Layer 2 of a small transformer language model trained on English Wikipedia (8 layers, counted from 0, width 96).
In attention head 0, each number of a token's query is one row of weights dot the token's vector x. The head spreads its attention over the tokens so far by the softmax of query dot key.

Query weights of the head. A number n stands for n times 0.0046.
q0: -37 -7 -55 37 5 -65 -25 14 0 -48 21 32 -41 -21 -24 17 -19 33 21 8 20 17 -6 18 3 16 24 7 18 -8 -6 -37 3 6 36 29 26 -29 46 -13 -6 -15 11 4 -42 -59 -28 15 32 -2 33 16 -39 -4 14 -3 -65 13 -16 -16 21 -2 42 -7 6 -16 -27 -26 -3 -26 -27 7 -55 -12 5 -18 11 -5 0 11 -15 -33 -41 14 -67 -31 5 -34 7 -41 -7 -38 31 13 -8 -24
q1: -38 -21 -4 27 5 -15 -26 -7 2 17 21 10 -7 2 3 16 -50 16 -4 -16 -4 -6 0 4 6 33 -46 30 -15 -19 9 22 -14 13 36 62 -2 -4 -33 49 19 -6 40 -26 -29 -1 16 30 6 -4 -17 11 30 4 -13 -30 8 3 28 21 -15 -2 -1 3 -6 -22 -6 -16 -16 4 7 8 -17 6 -15 -21 -13 -27 -45 -9 5 -15 5 11 -20 -28 12 14 -68 -25 3 10 32 6 -6 1
q2: -11 -8 -19 38 -15 -13 -7 -21 6 -22 16 -11 3 23 -5 12 5 23 -7 -12 6 10 22 -13 -7 7 1 2 -5 1 9 26 10 -12 15 -5 -5 -12 -22 31 -1 -17 2 -14 -4 24 4 28 20 0 -10 -17 13 11 -21 4 -9 -9 3 6 28 -17 -1 -5 -19 33 -23 -11 -19 10 -15 6 -14 1 2 -15 8 -40 5 -12 8 -6 2 6 -26 -30 27 -28 -36 -14 -14 9 7 7 24 2
q3: -11 -23 0 -48 -6 12 -3 -1 4 7 -13 15 -12 -5 -15 0 9 15 -29 -3 22 -17 20 9 -8 30 -4 2 20 22 6 -20 1 19 -12 26 14 11 34 13 -5 7 9 -4 14 -1 -16 -18 -1 15 3 39 47 -7 -12 -11 45 11 -1 -11 0 -11 26 -10 4 -11 -14 -4 5 -40 -18 -8 2 16 -40 0 -14 10 -13 -26 4 23 14 -8 -12 5 2 49 -3 7 25 0 -1 7 -1 13
q4: -18 11 13 1 13 -35 -13 -27 17 -16 22 30 3 -7 11 15 -27 -4 -15 14 -16 43 5 5 -24 -1 -30 -18 9 2 10 -6 4 8 4 22 25 8 15 37 -2 -5 2 -3 18 15 -21 36 22 -11 -20 28 7 15 -26 -15 21 15 0 3 16 6 -1 24 -11 0 -18 15 11 -5 -8 11 3 6 -16 -9 -4 -14 -17 -26 25 -3 0 -2 23 13 14 19 -17 -17 -21 -8 23 16 12 25
q5: -8 21 6 -7 2 -6 21 7 -28 11 -40 -16 -15 -16 -30 16 6 -18 -7 24 0 -34 -4 18 5 -56 13 -20 -24 -12 7 28 -10 -3 -25 -4 17 2 6 -12 -31 -1 16 16 21 25 9 -26 -32 7 12 39 -30 -1 15 45 3 11 8 32 2 -14 7 11 -3 -4 -15 6 4 -27 22 -14 -11 9 12 -2 -32 17 2 -21 -12 0 -4 -2 22 5 -8 22 21 -26 16 9 21 1 -6 -4
q6: -20 15 2 9 5 5 -13 13 5 -6 -12 12 8 14 21 0 -13 4 32 -22 9 28 11 29 2 -25 -14 -23 -7 0 29 -25 -9 9 17 -10 -6 17 -2 -4 12 1 3 -4 5 -31 -3 17 1 16 -2 -68 -26 -4 -24 -13 -34 -24 -14 -5 -10 -5 -16 7 26 -35 13 3 -24 24 -11 16 6 16 11 -4 22 5 11 6 -6 -19 -46 -15 -22 -17 31 -12 7 4 -9 -3 -31 -12 22 -9
q7: -59 -8 -25 -16 18 -17 -27 -33 -15 -34 -50 6 8 -13 -11 -39 -34 -14 1 20 15 -3 25 -3 51 -2 0 -30 -2 -30 41 -7 12 -25 -17 8 -17 -2 44 15 14 8 13 15 -15 -7 -13 -16 0 -10 54 39 -35 -5 10 -26 -29 10 18 33 -2 12 5 21 22 -3 29 16 7 15 6 20 -23 20 45 5 -45 44 3 16 9 15 7 11 20 1 -20 1 -27 -31 9 24 -7 27 -48 26
q8: -34 29 -3 -6 -4 17 -5 32 -5 54 -5 11 19 18 6 52 -37 13 5 -10 -3 -16 4 6 -21 13 -33 -3 15 -7 -4 16 -8 -4 22 12 44 -33 -12 22 -8 10 -6 38 22 23 -2 29 22 -32 -20 13 22 5 10 18 4 -15 23 7 33 0 3 13 -17 8 23 7 -25 -54 -33 16 -1 3 -11 -24 30 15 7 8 19 8 6 20 15 20 14 3 2 38 5 20 9 -9 -9 -3
q9: -12 8 -26 38 -16 27 -13 -7 -27 1 12 10 31 -12 3 -1 -4 28 5 -4 6 25 -19 -16 0 40 33 -12 -11 34 -16 -52 -46 -9 -16 72 -14 15 -19 -1 7 -44 7 -10 -23 2 14 -11 15 -5 -5 -17 0 -2 4 -7 -43 21 -10 -62 27 -20 -1 -25 -6 -44 -5 -15 9 43 9 -32 -1 -30 4 -60 9 -7 -17 -12 -9 -9 -46 -8 -75 11 0 -34 2 25 -6 5 -32 3 48 -14
q10: 14 14 0 -6 -24 -4 3 0 -21 -4 2 -6 19 -5 14 21 31 42 -6 -20 6 25 -5 9 34 -23 22 -37 -1 3 5 6 -27 7 16 -16 -51 15 -9 26 3 -6 -26 30 1 46 -1 0 10 20 15 -17 22 -17 -7 -24 -26 2 41 24 0 20 20 -22 -11 4 46 0 2 43 -20 -54 30 7 16 14 -8 -37 -18 -16 -65 19 1 15 -51 -33 15 -12 -10 -19 -19 -31 3 -28 -24 7
q11: -34 -46 -18 -18 -24 10 -25 -5 -28 18 -12 -6 13 29 -10 20 -21 -15 0 3 9 -24 -22 -13 -20 12 -27 -10 5 26 -24 -14 -14 6 18 57 -12 -12 11 -19 -26 54 18 -29 -4 -1 36 0 6 23 -41 3 -18 21 -7 0 -19 -25 -36 -49 10 9 24 -14 -18 -5 -9 -31 -7 -51 5 12 19 -8 13 -34 -12 39 3 -25 3 -36 -1 4 -18 -4 -9 3 21 8 7 -18 19 -27 34 18
q12: 17 15 14 33 13 -18 -17 13 49 11 15 27 1 41 23 -19 -37 18 3 -6 -29 24 15 -6 14 -32 28 -25 -28 -22 17 -11 33 9 3 -34 38 -23 29 24 11 34 -6 -3 -26 -39 13 24 21 27 16 2 -14 27 -24 8 26 -57 9 -28 33 40 -11 -8 10 -7 -17 14 -8 -5 4 13 -5 -11 10 -16 18 -47 5 43 9 5 12 -23 8 17 45 -7 -31 11 -5 14 -8 -1 -7 15
q13: 6 15 -16 -15 11 -20 26 5 10 -18 -39 -18 5 -10 12 3 15 -6 26 18 12 31 26 31 44 0 1 3 -21 -15 -14 30 -4 1 7 22 2 -56 -40 -6 15 -30 12 23 -3 23 0 17 4 8 89 25 16 16 40 -5 -15 9 10 53 4 3 9 19 -12 11 -15 -34 24 30 -1 18 -31 25 18 -26 -15 3 5 -24 -5 -50 13 17 -62 34 -36 -40 -20 -31 13 3 3 12 -43 -17
q14: 15 -2 1 -1 21 -15 32 -8 -1 -11 -14 -19 44 6 15 -9 16 -4 28 17 26 1 23 -21 9 -11 -14 10 -10 13 -20 -10 0 -5 4 18 20 -31 -25 6 30 11 14 25 5 10 -22 -27 29 23 26 4 -10 -24 -34 -42 19 -30 5 -16 -11 -17 5 7 21 14 33 6 -19 -2 1 -41 9 -11 -11 20 0 -63 -16 0 -53 -3 -36 3 -9 -23 12 0 0 -22 15 -43 -17 -8 -7 -4
q15: -2 6 24 12 2 -35 -19 -4 26 22 14 20 -26 -36 31 -1 13 -15 9 -13 -6 30 -11 34 19 3 -7 36 -14 -13 48 18 51 51 11 13 -9 16 50 -7 0 7 -7 31 22 6 -9 9 13 -9 9 26 0 42 -1 -1 -5 -22 20 7 -40 -1 -26 28 28 -26 -9 7 -3 40 -16 -5 -36 40 -1 20 -44 -5 20 7 -20 -17 -7 -1 13 -3 17 21 24 -7 14 -18 -22 34 -31 10
q16: -17 14 4 13 -7 -29 4 16 28 -20 25 21 16 23 -17 51 42 53 5 -10 -10 21 -11 -1 -44 3 12 26 -30 3 37 -3 -25 -14 -15 7 1 -14 -16 10 -6 1 0 -6 24 7 18 4 20 -5 7 8 1 38 -19 12 5 -19 -9 6 42 -12 23 8 -13 6 -24 -17 9 15 -9 20 -2 10 -1 -2 -4 -11 16 -28 6 -28 -4 -26 -31 -5 36 8 3 18 13 14 17 4 25 -7
q17: -6 10 -4 39 -15 -2 11 37 1 -31 46 12 43 18 31 34 32 39 -2 12 18 23 -13 -16 -8 -22 48 6 13 34 -20 6 -26 -5 16 -18 24 -38 0 29 -14 -38 -14 -20 3 -33 12 11 18 -3 -3 -29 2 11 -19 -12 -6 -12 -10 21 31 -1 -9 -9 -13 -35 -21 -9 10 27 -13 7 -11 -21 16 -15 25 34 -24 -12 1 -18 -20 -15 -37 -5 25 -4 -11 46 -5 5 -5 -7 9 -20
q18: 12 29 28 1 25 19 -5 -38 22 37 31 -11 48 -15 -3 6 9 -14 36 8 19 17 -26 -5 -6 -9 -5 21 -11 -9 -19 46 -43 0 -7 1 -11 -17 -14 10 12 -2 8 0 10 7 27 11 -8 17 0 -46 7 -21 -12 -23 18 -38 4 9 -11 -14 -51 9 -2 -14 -14 30 11 -25 -20 -3 0 8 -22 -14 30 -20 19 -27 27 3 -15 -17 -10 20 42 41 -6 24 -12 4 -28 -12 40 17
q19: -12 -34 -36 -17 -11 -20 -33 2 -10 -35 -30 -12 -37 2 -11 -24 -45 20 1 -8 -24 -18 34 7 -1 -9 17 7 6 2 -17 -10 32 -6 -39 -1 8 27 -1 -8 11 22 0 28 -20 -24 -39 -14 10 -16 -15 49 -2 27 15 5 -30 12 -17 -5 14 6 12 -19 4 41 4 18 12 5 7 -9 10 -29 -11 -11 -12 34 -19 7 13 33 29 -1 6 12 -53 -4 -10 -8 17 27 21 -2 -20 -4
q20: 12 -6 35 26 -20 20 15 -19 2 2 0 -15 35 -9 -20 32 24 2 20 -33 30 23 9 -12 0 43 -5 1 -9 19 -27 -7 1 9 -9 -12 -30 7 -43 4 33 -13 13 -12 14 11 -12 -31 -7 29 14 -33 39 20 -9 -3 21 -30 -16 11 -6 -9 14 -15 33 -1 -7 -6 5 16 -36 0 -14 -5 -41 -26 23 -46 -16 -27 -27 -10 5 -14 10 10 18 -17 -11 20 13 13 -11 -16 20 -23
q21: -25 22 -21 11 10 -25 -25 29 7 -55 -33 28 -18 -9 -2 -4 -6 43 22 9 19 29 -15 -26 6 -32 -8 -15 2 0 -8 -12 40 14 9 14 10 4 15 -8 13 -11 -11 6 0 -15 -13 1 0 7 -14 -2 -45 -1 -1 8 -36 7 3 -11 -17 10 27 12 -7 -34 14 -22 4 49 -23 5 -7 -22 20 -1 -13 29 2 3 -16 -26 -9 -2 18 -15 -13 -9 0 -12 1 -3 -22 -8 -52 15
q22: -15 18 7 30 8 29 -10 15 1 46 15 10 -1 5 -34 -24 6 -8 -56 28 -25 6 -17 -1 -26 53 -11 -1 24 -6 -13 -50 -26 -19 -5 77 50 0 -1 15 7 -35 6 -27 4 -10 -2 11 -20 7 -17 -9 -9 -16 -13 -7 0 9 -33 -3 19 -2 -37 31 -3 -45 -10 -11 -19 4 6 -13 4 -11 10 9 3 45 -5 -5 23 1 26 16 27 26 32 52 23 22 -1 3 -24 14 -9 40
q23: -24 -8 -5 20 26 -30 -18 8 15 1 -5 -22 -18 -8 -11 -30 14 -30 19 3 -32 38 23 -19 15 -21 2 4 -4 -15 -10 30 5 -23 11 -33 29 -12 -2 -9 -1 -10 -11 29 -19 5 0 11 16 -19 -1 -17 18 39 6 -29 -18 14 45 31 -15 15 1 29 -17 6 -1 -8 -26 -18 2 33 -22 13 42 4 -14 -25 43 -7 4 -17 0 45 -6 -9 1 -15 11 -26 -12 -2 3 19 19 48
q24: 16 6 15 31 -13 11 13 2 -16 -2 -19 -11 9 -14 12 -7 -15 30 -28 2 19 17 -15 -15 -6 -35 -23 -16 -18 6 36 17 -13 23 -6 33 -28 -30 -7 -2 2 28 -21 -3 7 0 16 23 -29 14 7 7 -4 -56 -28 -8 -23 -1 1 -12 -13 9 12 -18 -35 10 16 10 10 17 3 -27 36 -4 -9 -22 -40 -19 1 -22 14 9 -21 -38 7 -25 -15 -14 -5 -11 17 -14 9 -5 -3 -22
q25: 6 -4 13 -26 -13 -1 -22 0 0 30 8 -31 -6 21 -11 -6 -23 -3 -20 18 -6 0 1 0 7 26 -18 40 -15 16 -17 5 18 17 -10 8 12 8 -1 -2 -7 3 28 -21 12 -23 -12 9 2 -24 -17 -25 1 10 7 -23 5 -37 19 -24 15 -13 -21 14 -3 -8 -18 -2 -3 1 23 3 8 -27 13 10 14 -5 4 16 -23 -12 -6 6 -14 48 -13 16 14 -2 -20 -6 -28 9 5 28
q26: 28 37 -38 7 11 31 10 -31 -23 -11 -40 -1 16 26 29 19 36 -8 45 4 20 28 -6 -13 -15 -1 -33 -38 -43 18 -19 18 -14 -25 -32 28 -50 32 16 -55 17 9 -30 -5 -40 -10 -31 -39 -14 14 11 -21 31 36 28 13 13 -22 -45 20 16 1 5 -25 40 -12 -22 -4 -10 41 21 -14 3 4 -9 49 18 -14 -16 60 -16 -7 -37 -30 -94 33 -34 -14 -68 -9 -25 -17 -35 -28 21 -9
q27: 2 1 6 14 -1 -36 25 -2 3 20 29 10 -17 3 -32 17 -20 20 -22 -5 -26 -12 -24 9 19 -1 -20 6 -13 -21 -39 38 30 0 -19 15 15 -26 26 -14 1 17 -7 15 24 14 41 24 -5 -29 4 -24 -8 -4 -20 14 40 0 52 -10 10 17 14 -6 -7 21 -17 26 -12 -60 -31 12 21 17 20 -47 -12 -6 21 -28 47 -17 33 1 18 38 -1 17 35 22 -53 35 -13 13 22 11
q28: -25 11 -12 4 1 -18 -42 -3 -3 6 15 -2 8 41 42 -6 17 8 17 21 -14 -17 0 23 9 -41 -13 -34 37 19 33 -33 -6 22 14 -27 0 16 25 -23 -4 34 -16 -5 -16 5 -12 -18 21 -15 24 14 -21 -44 19 -9 -24 -11 49 6 5 14 20 2 21 -40 14 -5 34 32 -33 -4 23 18 -21 -11 -20 37 -22 30 -13 2 -24 -1 -10 -2 -5 30 21 -7 -37 11 -24 -16 -9 -9
q29: -33 -4 -9 -4 -6 -44 -23 -21 -6 -5 21 8 22 -22 14 12 -11 1 15 11 -41 -2 -27 12 -28 9 48 2 -13 2 22 -3 0 -24 -35 -5 6 -18 22 18 2 -3 -31 40 26 -2 5 13 -5 23 -23 -16 -14 13 1 -44 -22 29 31 -36 -2 16 -9 -35 -30 -32 17 12 53 -54 -18 12 30 17 -2 2 -15 2 20 -25 8 -28 -19 -8 37 20 59 43 21 6 8 -15 -7 4 5 8
q30: 26 -11 -2 -15 -11 4 -33 -2 -4 7 1 -29 -1 -26 -18 -12 46 42 21 -8 34 8 -12 -16 7 15 -13 5 3 -27 4 -13 26 4 4 -41 -14 34 24 -32 7 26 23 49 7 24 -17 13 -6 -12 -11 8 -13 1 5 -16 -9 28 27 -27 18 -14 -23 10 -5 7 -27 0 21 -10 19 -28 16 -1 4 12 -11 9 3 16 44 2 17 -18 4 12 16 42 14 1 22 -16 -24 8 -41 -5
q31: 62 10 18 -19 -14 6 36 -6 -4 -8 -28 -20 29 29 30 -21 23 -49 12 22 -7 4 17 9 6 -11 8 10 -1 25 -23 16 -9 -4 -29 -20 -10 24 -3 -10 14 -5 12 26 31 -22 -11 17 -43 -17 6 -35 52 15 6 -45 36 26 -12 9 -4 -41 -26 33 -6 20 15 -11 20 36 18 -17 -8 22 -16 59 -27 31 9 14 -8 11 -6 30 -31 22 -51 -6 -9 41 35 29 -26 32 14 -5

Each question shows a short text with each token's key, already scaled and adjusted for position as the last token sees it. A number n stands for n times 0.011.

Then comes the last token's vector x. A number n stands for n times 0.068.

0 " |": -9 -4 -18 38 -49 44 0 2 -35 64 -51 -45 18 5 4 -16 10 3 10 10 3 -36 52 -63 59 57 2 -9 2 21 -10 -10
1 " −": -41 -50 -34 61 -37 33 6 8 -22 73 -60 -35 36 13 11 -14 46 0 29 -14 32 -33 66 -79 76 52 22 -15 31 8 5 -11
2 "4": -22 -38 -18 18 -47 31 9 3 -34 47 -71 -38 26 18 -8 -11 -22 -21 16 5 9 -20 40 -56 56 56 0 -4 -4 21 5 -17
3 ".": 10 -18 -59 27 -69 62 -5 14 -39 48 -50 -46 -2 0 2 -6 -25 -5 12 29 -12 -24 59 -58 60 48 0 -12 -1 4 3 -3
4 "60": 45 14 -27 19 -36 29 -1 -1 -26 44 -70 -38 16 13 -6 -21 -24 -40 -5 12 -1 -25 33 -53 57 49 1 -13 9 11 1 -26
5 " |": 13 9 -7 13 -36 46 -11 1 -32 57 -53 -43 22 11 0 -11 12 4 -21 30 -15 -26 52 -64 61 56 5 -8 6 25 -15 -15
x: -15 -15 5 -18 -8 26 18 54 1 0 -56 -24 -28 16 -41 -33 13 -6 -34 18 -29 -22 -4 -12 14 23 13 15 -7 -13 13 18 7 40 -2 -4 23 21 -9 -5 -6 8 8 -24 10 -23 -5 -13 -6 54 12 -12 -13 -26 36 26 -15 -20 -20 -15 7 -34 4 15 -1 -26 -3 45 54 2 22 -3 5 -23 -1 9 -18 -39 -5 3 -24 -6 -2 1 -12 19 3 38 15 -1 9 8 -5 32 11 -21
Which token does the last token look at most, and with what share of its attention? 3 ".", with about 80%

0 "\n": -7 -10 -22 49 -50 47 -5 9 -65 58 -63 -51 4 14 8 11 9 15 35 0 2 -38 68 -70 70 69 9 -19 -5 14 -5 9
1 "|": -24 -12 -26 33 -53 39 -8 -7 -46 39 -41 -52 -2 16 16 -3 -5 -11 0 -6 2 -50 63 -63 60 54 -1 -17 -14 18 -3 3
2 "  ": -21 -2 -17 43 -38 37 0 -11 -46 48 -51 -42 9 27 -8 -15 -25 -22 -16 5 -9 -29 40 -62 67 50 28 4 -3 13 -10 -12
3 "|": 5 5 -8 23 -47 40 -9 -10 -40 40 -43 -41 0 17 20 -8 -29 -14 -23 10 -3 -41 64 -58 64 59 5 -22 -4 31 -8 -4
4 " B": 25 16 -24 31 -21 37 -8 10 -38 44 -60 -39 -7 20 7 28 -25 -25 -24 24 5 -27 56 -48 46 46 15 -4 -14 2 11 -8
5 "S": 38 14 -10 25 -29 31 -5 26 -21 25 -44 -44 11 22 -6 -14 12 1 -36 19 -9 -12 49 -36 45 39 -16 9 -3 -2 17 -7
x: -34 -1 -17 -7 -31 21 0 -13 9 -1 -12 -36 -33 3 -17 -18 16 21 -41 6 -16 -1 -10 -1 37 21 2 36 -3 -34 -7 16 12 6 -22 -2 32 14 -7 -4 -14 -7 7 -43 2 -10 -1 -16 7 16 18 16 16 -16 11 6 -10 -28 11 -30 32 -11 5 -6 -27 -38 -9 72 32 16 26 7 -9 -48 -6 6 -18 7 4 -15 -27 46 -26 -3 -5 18 -2 -23 -10 -15 33 -5 -19 26 -23 13
Which token does the last token look at most? 0 "\n"

0 " |": -9 -4 -18 38 -49 44 0 2 -35 64 -51 -45 18 5 4 -16 10 3 10 10 3 -36 52 -63 59 57 2 -9 2 21 -10 -10
1 "\n": -9 -15 -29 50 -57 53 -5 4 -66 58 -58 -53 6 10 10 6 -1 8 32 9 -5 -40 67 -69 71 72 6 -20 1 17 -4 6
2 "|": -9 -6 -23 33 -52 42 -8 -5 -47 40 -41 -51 -2 15 16 -4 -22 -16 -7 -1 -4 -47 62 -62 59 56 -3 -16 -12 18 -3 4
3 "  ": 9 8 -12 43 -39 41 1 -10 -46 48 -50 -42 9 25 -6 -17 -32 -22 -18 13 -13 -28 42 -60 66 51 26 4 -1 15 -11 -12
4 "|": 27 10 0 22 -47 44 -10 -9 -40 40 -42 -40 1 17 21 -9 -10 -10 -22 13 -9 -39 63 -57 64 61 3 -22 -3 33 -6 -3
5 " B": 34 27 -17 27 -24 40 -8 11 -39 45 -60 -40 -7 19 8 26 7 -15 -29 29 1 -24 56 -48 45 47 13 -4 -13 2 10 -8
x: -30 4 -13 -9 -30 26 -15 -7 2 0 -7 -33 -43 9 -14 -29 -7 9 -38 28 -12 -16 -10 -18 25 17 -10 12 2 -22 -8 14 4 15 -26 -8 29 5 5 -10 -2 23 6 -10 17 -26 -8 -16 1 38 23 32 -6 -38 58 23 26 -11 -4 -3 17 -42 -17 9 -31 -32 23 44 35 13 27 12 -2 -42 7 -5 -23 -13 7 -23 -30 17 -33 3 -6 14 21 -38 9 8 18 8 -10 31 3 -1
Which token does the last token look at most? 1 "\n"

0 ",": -5 7 -22 44 -42 33 -23 -2 -32 57 -67 -41 9 -6 -3 -23 -7 19 17 -1 16 -44 49 -60 52 36 9 -15 -15 2 1 -10
1 "97": -41 -37 -28 29 -46 22 2 13 -28 43 -68 -37 13 12 -8 -12 19 -1 19 9 -8 -33 31 -58 58 48 -3 -12 -3 6 -7 -19
2 "6": -25 -28 -9 11 -42 32 4 13 -40 44 -70 -45 26 13 -14 -12 -15 -30 0 7 4 -21 38 -61 61 56 8 -5 5 10 7 -11
3 " |": 12 8 -16 21 -36 46 -10 6 -37 62 -52 -46 17 9 1 -12 -12 -5 -7 16 -8 -27 49 -72 61 55 -2 -4 4 15 -9 -15
4 " 28": 75 31 -24 30 -40 51 -2 8 -30 39 -65 -34 13 5 8 -15 -33 -58 2 6 3 -32 54 -59 63 58 6 14 -1 26 -1 -2
5 ".": 14 -4 -48 14 -65 67 -13 15 -39 47 -51 -48 2 -1 -1 -4 20 -18 -26 37 -22 -19 56 -62 58 47 -6 -11 3 -1 8 -1
x: -3 -26 -9 -6 0 43 5 19 18 14 -13 -18 -26 31 -13 -24 1 1 -35 45 -17 -14 -23 -15 29 16 9 9 -6 -16 14 20 26 37 -7 -8 15 41 -6 6 10 0 3 -37 30 -21 -20 -19 -13 52 32 -15 2 -7 31 13 -8 -32 -2 -38 24 -23 20 16 -8 -37 -12 52 52 1 14 -20 -2 -48 -11 -2 -26 -11 -15 -13 -9 -15 -2 26 -14 17 -1 15 5 -30 8 -13 0 17 -2 1
Which two tokens does the last token look at most, in order? 5 ".", 4 " 28"

0 "  ": -8 -32 -26 30 -26 24 11 -14 -34 46 -56 -44 16 33 -21 -10 42 -15 -23 2 -4 -27 40 -53 61 50 19 6 10 16 -13 -13
1 "|": -29 -11 -25 27 -49 39 8 -8 -29 44 -44 -43 22 3 14 -12 18 -29 -9 5 10 -40 73 -68 63 63 0 -24 17 37 -19 -7
2 " V": -23 -10 -21 16 -17 25 -8 25 -24 28 -58 -23 11 14 -6 8 -28 -12 -12 3 6 1 43 -56 59 51 -12 16 -11 -2 21 -17
3 "BA": -18 -9 -38 38 -25 25 -4 28 -14 42 -47 -65 4 9 4 5 -40 -24 -20 23 -6 -20 55 -40 35 49 11 -3 8 7 24 0
4 " |": 17 8 -10 21 -36 49 -8 3 -33 63 -54 -46 20 4 4 -11 -1 -2 -15 26 -6 -27 52 -67 59 58 2 -10 5 25 -7 -12
5 " Rav": 21 15 12 15 -11 27 -4 27 -24 29 -45 -56 -9 -7 -12 13 13 8 -45 32 -7 4 22 -32 44 31 15 1 24 -17 12 -10
x: -32 35 19 -6 -58 0 -3 -18 5 -3 2 9 -35 38 -38 -19 4 -4 -28 10 -13 -17 -20 -46 45 26 7 24 8 -18 18 42 0 23 -16 8 15 5 -13 -4 -6 18 4 -19 -6 -26 -15 -26 8 -4 12 20 28 -7 31 4 10 -7 -8 -23 14 -15 -9 -5 -19 -40 13 51 -5 22 18 -12 -6 -29 -11 -1 -62 8 -11 -18 -12 -17 -27 -6 3 29 1 -51 -2 -11 11 16 4 2 -23 -14
Which token does the last token look at most, and with what share of its attention? 4 " |", with about 40%

0 " |": -9 -4 -18 38 -49 44 0 2 -35 64 -51 -45 18 5 4 -16 10 3 10 10 3 -36 52 -63 59 57 2 -9 2 21 -10 -10
1 " Far": -44 -41 -53 38 -31 31 13 32 -19 15 -31 -40 1 33 13 29 13 -6 -5 14 -16 -16 51 -32 46 49 -12 8 19 -1 4 9
2 "e": -22 -18 -29 21 -34 42 -8 30 -34 21 -32 -49 7 12 11 -2 -14 -23 -14 12 -7 -34 40 -29 55 50 -5 6 9 9 0 -13
3 " zone": -11 -14 -42 12 -34 19 7 20 -27 28 -54 -58 20 -9 14 -2 -31 -34 -21 14 -23 -11 44 -51 40 68 -7 -9 25 -19 32 17
4 " |": 18 17 -14 20 -36 47 -7 -1 -35 50 -56 -36 26 9 6 -9 -10 -4 -24 26 -15 -32 50 -64 68 64 11 -9 6 25 -15 -17
5 " Location": 4 -4 -25 10 -42 54 -7 32 -46 25 -66 -26 17 -4 11 15 -9 -27 -33 22 -28 -13 37 -51 62 66 0 -9 10 -5 5 8
x: -6 5 -19 -8 -36 10 -10 -8 -11 -5 4 -24 -24 1 -8 -22 -11 -7 -49 66 -10 -44 17 -7 31 13 -3 24 -30 -10 16 7 8 26 -27 -6 5 -1 -7 5 -22 30 -11 -37 12 -21 -4 -19 -33 30 20 3 -2 -18 23 23 -29 -39 -13 -16 6 -1 17 -13 -10 -42 -3 21 34 11 17 -16 -15 -16 -8 -9 -52 -23 8 -20 -13 -22 10 9 -1 13 12 -20 11 16 46 28 8 20 27 0
Which two tokens does the last token look at most, in order? 5 " Location", 4 " |"

0 "  ": -8 -32 -26 30 -26 24 11 -14 -34 46 -56 -44 16 33 -21 -10 42 -15 -23 2 -4 -27 40 -53 61 50 19 6 10 16 -13 -13
1 "|": -29 -11 -25 27 -49 39 8 -8 -29 44 -44 -43 22 3 14 -12 18 -29 -9 5 10 -40 73 -68 63 63 0 -24 17 37 -19 -7
2 " IN": -52 -18 -46 50 -23 21 -11 3 -17 57 -52 -37 3 27 -2 17 -11 -29 -2 20 -8 -18 67 -52 49 52 13 4 23 -7 23 -9
3 "C": -17 3 -25 30 -49 27 -2 27 -23 34 -46 -53 10 15 -1 0 -46 -30 -8 6 25 -18 44 -43 59 46 0 6 -6 -1 32 -5
4 " |": 17 7 -10 19 -38 48 -9 4 -34 64 -53 -47 20 4 3 -10 -2 -4 -15 29 -7 -27 51 -65 58 58 3 -10 7 24 -5 -11
5 " Ash": 13 27 7 29 -12 30 -10 24 -21 21 -26 -31 11 -2 -14 25 9 -4 -29 25 3 -23 36 -34 59 45 6 6 30 0 14 -12
x: -41 46 -11 -4 -39 17 -15 -17 9 -23 -14 20 -47 -3 -28 -8 18 -34 -14 19 0 -9 5 -8 32 36 13 27 -8 -23 5 20 7 29 -21 3 6 30 -8 7 -11 34 -1 -19 27 -41 -9 -11 -4 -7 2 18 1 -36 12 14 1 -11 -12 -2 43 -48 9 1 2 -20 -13 48 7 15 12 -3 14 -44 -5 0 -52 -10 1 -22 -20 -22 -6 -13 9 14 1 -26 12 -15 -2 28 10 16 -30 -17
Which token does the last token look at most, and with what share of its attention? 4 " |", with about 40%

0 "h": -6 -36 -26 -4 -16 29 -6 18 -39 28 -54 -46 13 7 -8 -1 19 0 -9 1 2 -24 29 -46 57 46 -5 1 1 -6 -6 -21
1 " line": -33 -9 -42 11 -24 16 -6 28 -38 50 -57 -64 1 -1 3 10 14 -9 -4 3 -1 -7 33 -60 44 49 -2 -12 -2 -14 7 7
2 " |": 0 7 -15 18 -34 45 -9 8 -38 66 -52 -47 19 7 0 -12 -16 -5 -4 10 -3 -25 45 -73 61 58 -1 1 0 15 -10 -17
3 "  ": 10 19 -4 27 -26 36 3 -6 -43 52 -51 -47 20 23 -13 -21 -36 -22 -19 4 -10 -21 37 -64 67 52 17 10 1 17 -15 -22
4 "|": 27 30 -2 16 -38 46 -5 -1 -34 45 -45 -46 21 4 12 -15 -11 1 -21 2 -4 -31 64 -73 66 64 -4 -15 10 34 -17 -14
5 "\n": 6 3 -37 30 -49 59 -12 9 -69 56 -57 -50 7 8 11 6 6 -16 -17 39 -26 -27 65 -69 67 74 3 -22 4 19 -5 4
x: -18 -31 -3 -4 -14 12 13 -1 17 -1 -31 -33 -29 -3 0 -17 1 -14 -38 41 -18 -10 -25 -13 20 7 -21 7 -12 -14 24 11 -4 37 -7 -12 23 14 0 -10 -9 -5 -9 -18 30 -22 6 -12 -4 55 25 -19 10 -33 18 31 -7 -21 -9 -23 19 -23 11 19 -4 -37 16 75 53 12 16 -20 -9 -10 -11 3 -12 -52 -6 -15 -19 -25 -11 12 -28 19 -1 0 17 8 4 6 1 16 5 -11
Which token does the last token look at most, and with what share of its attention? 5 "\n", with about 70%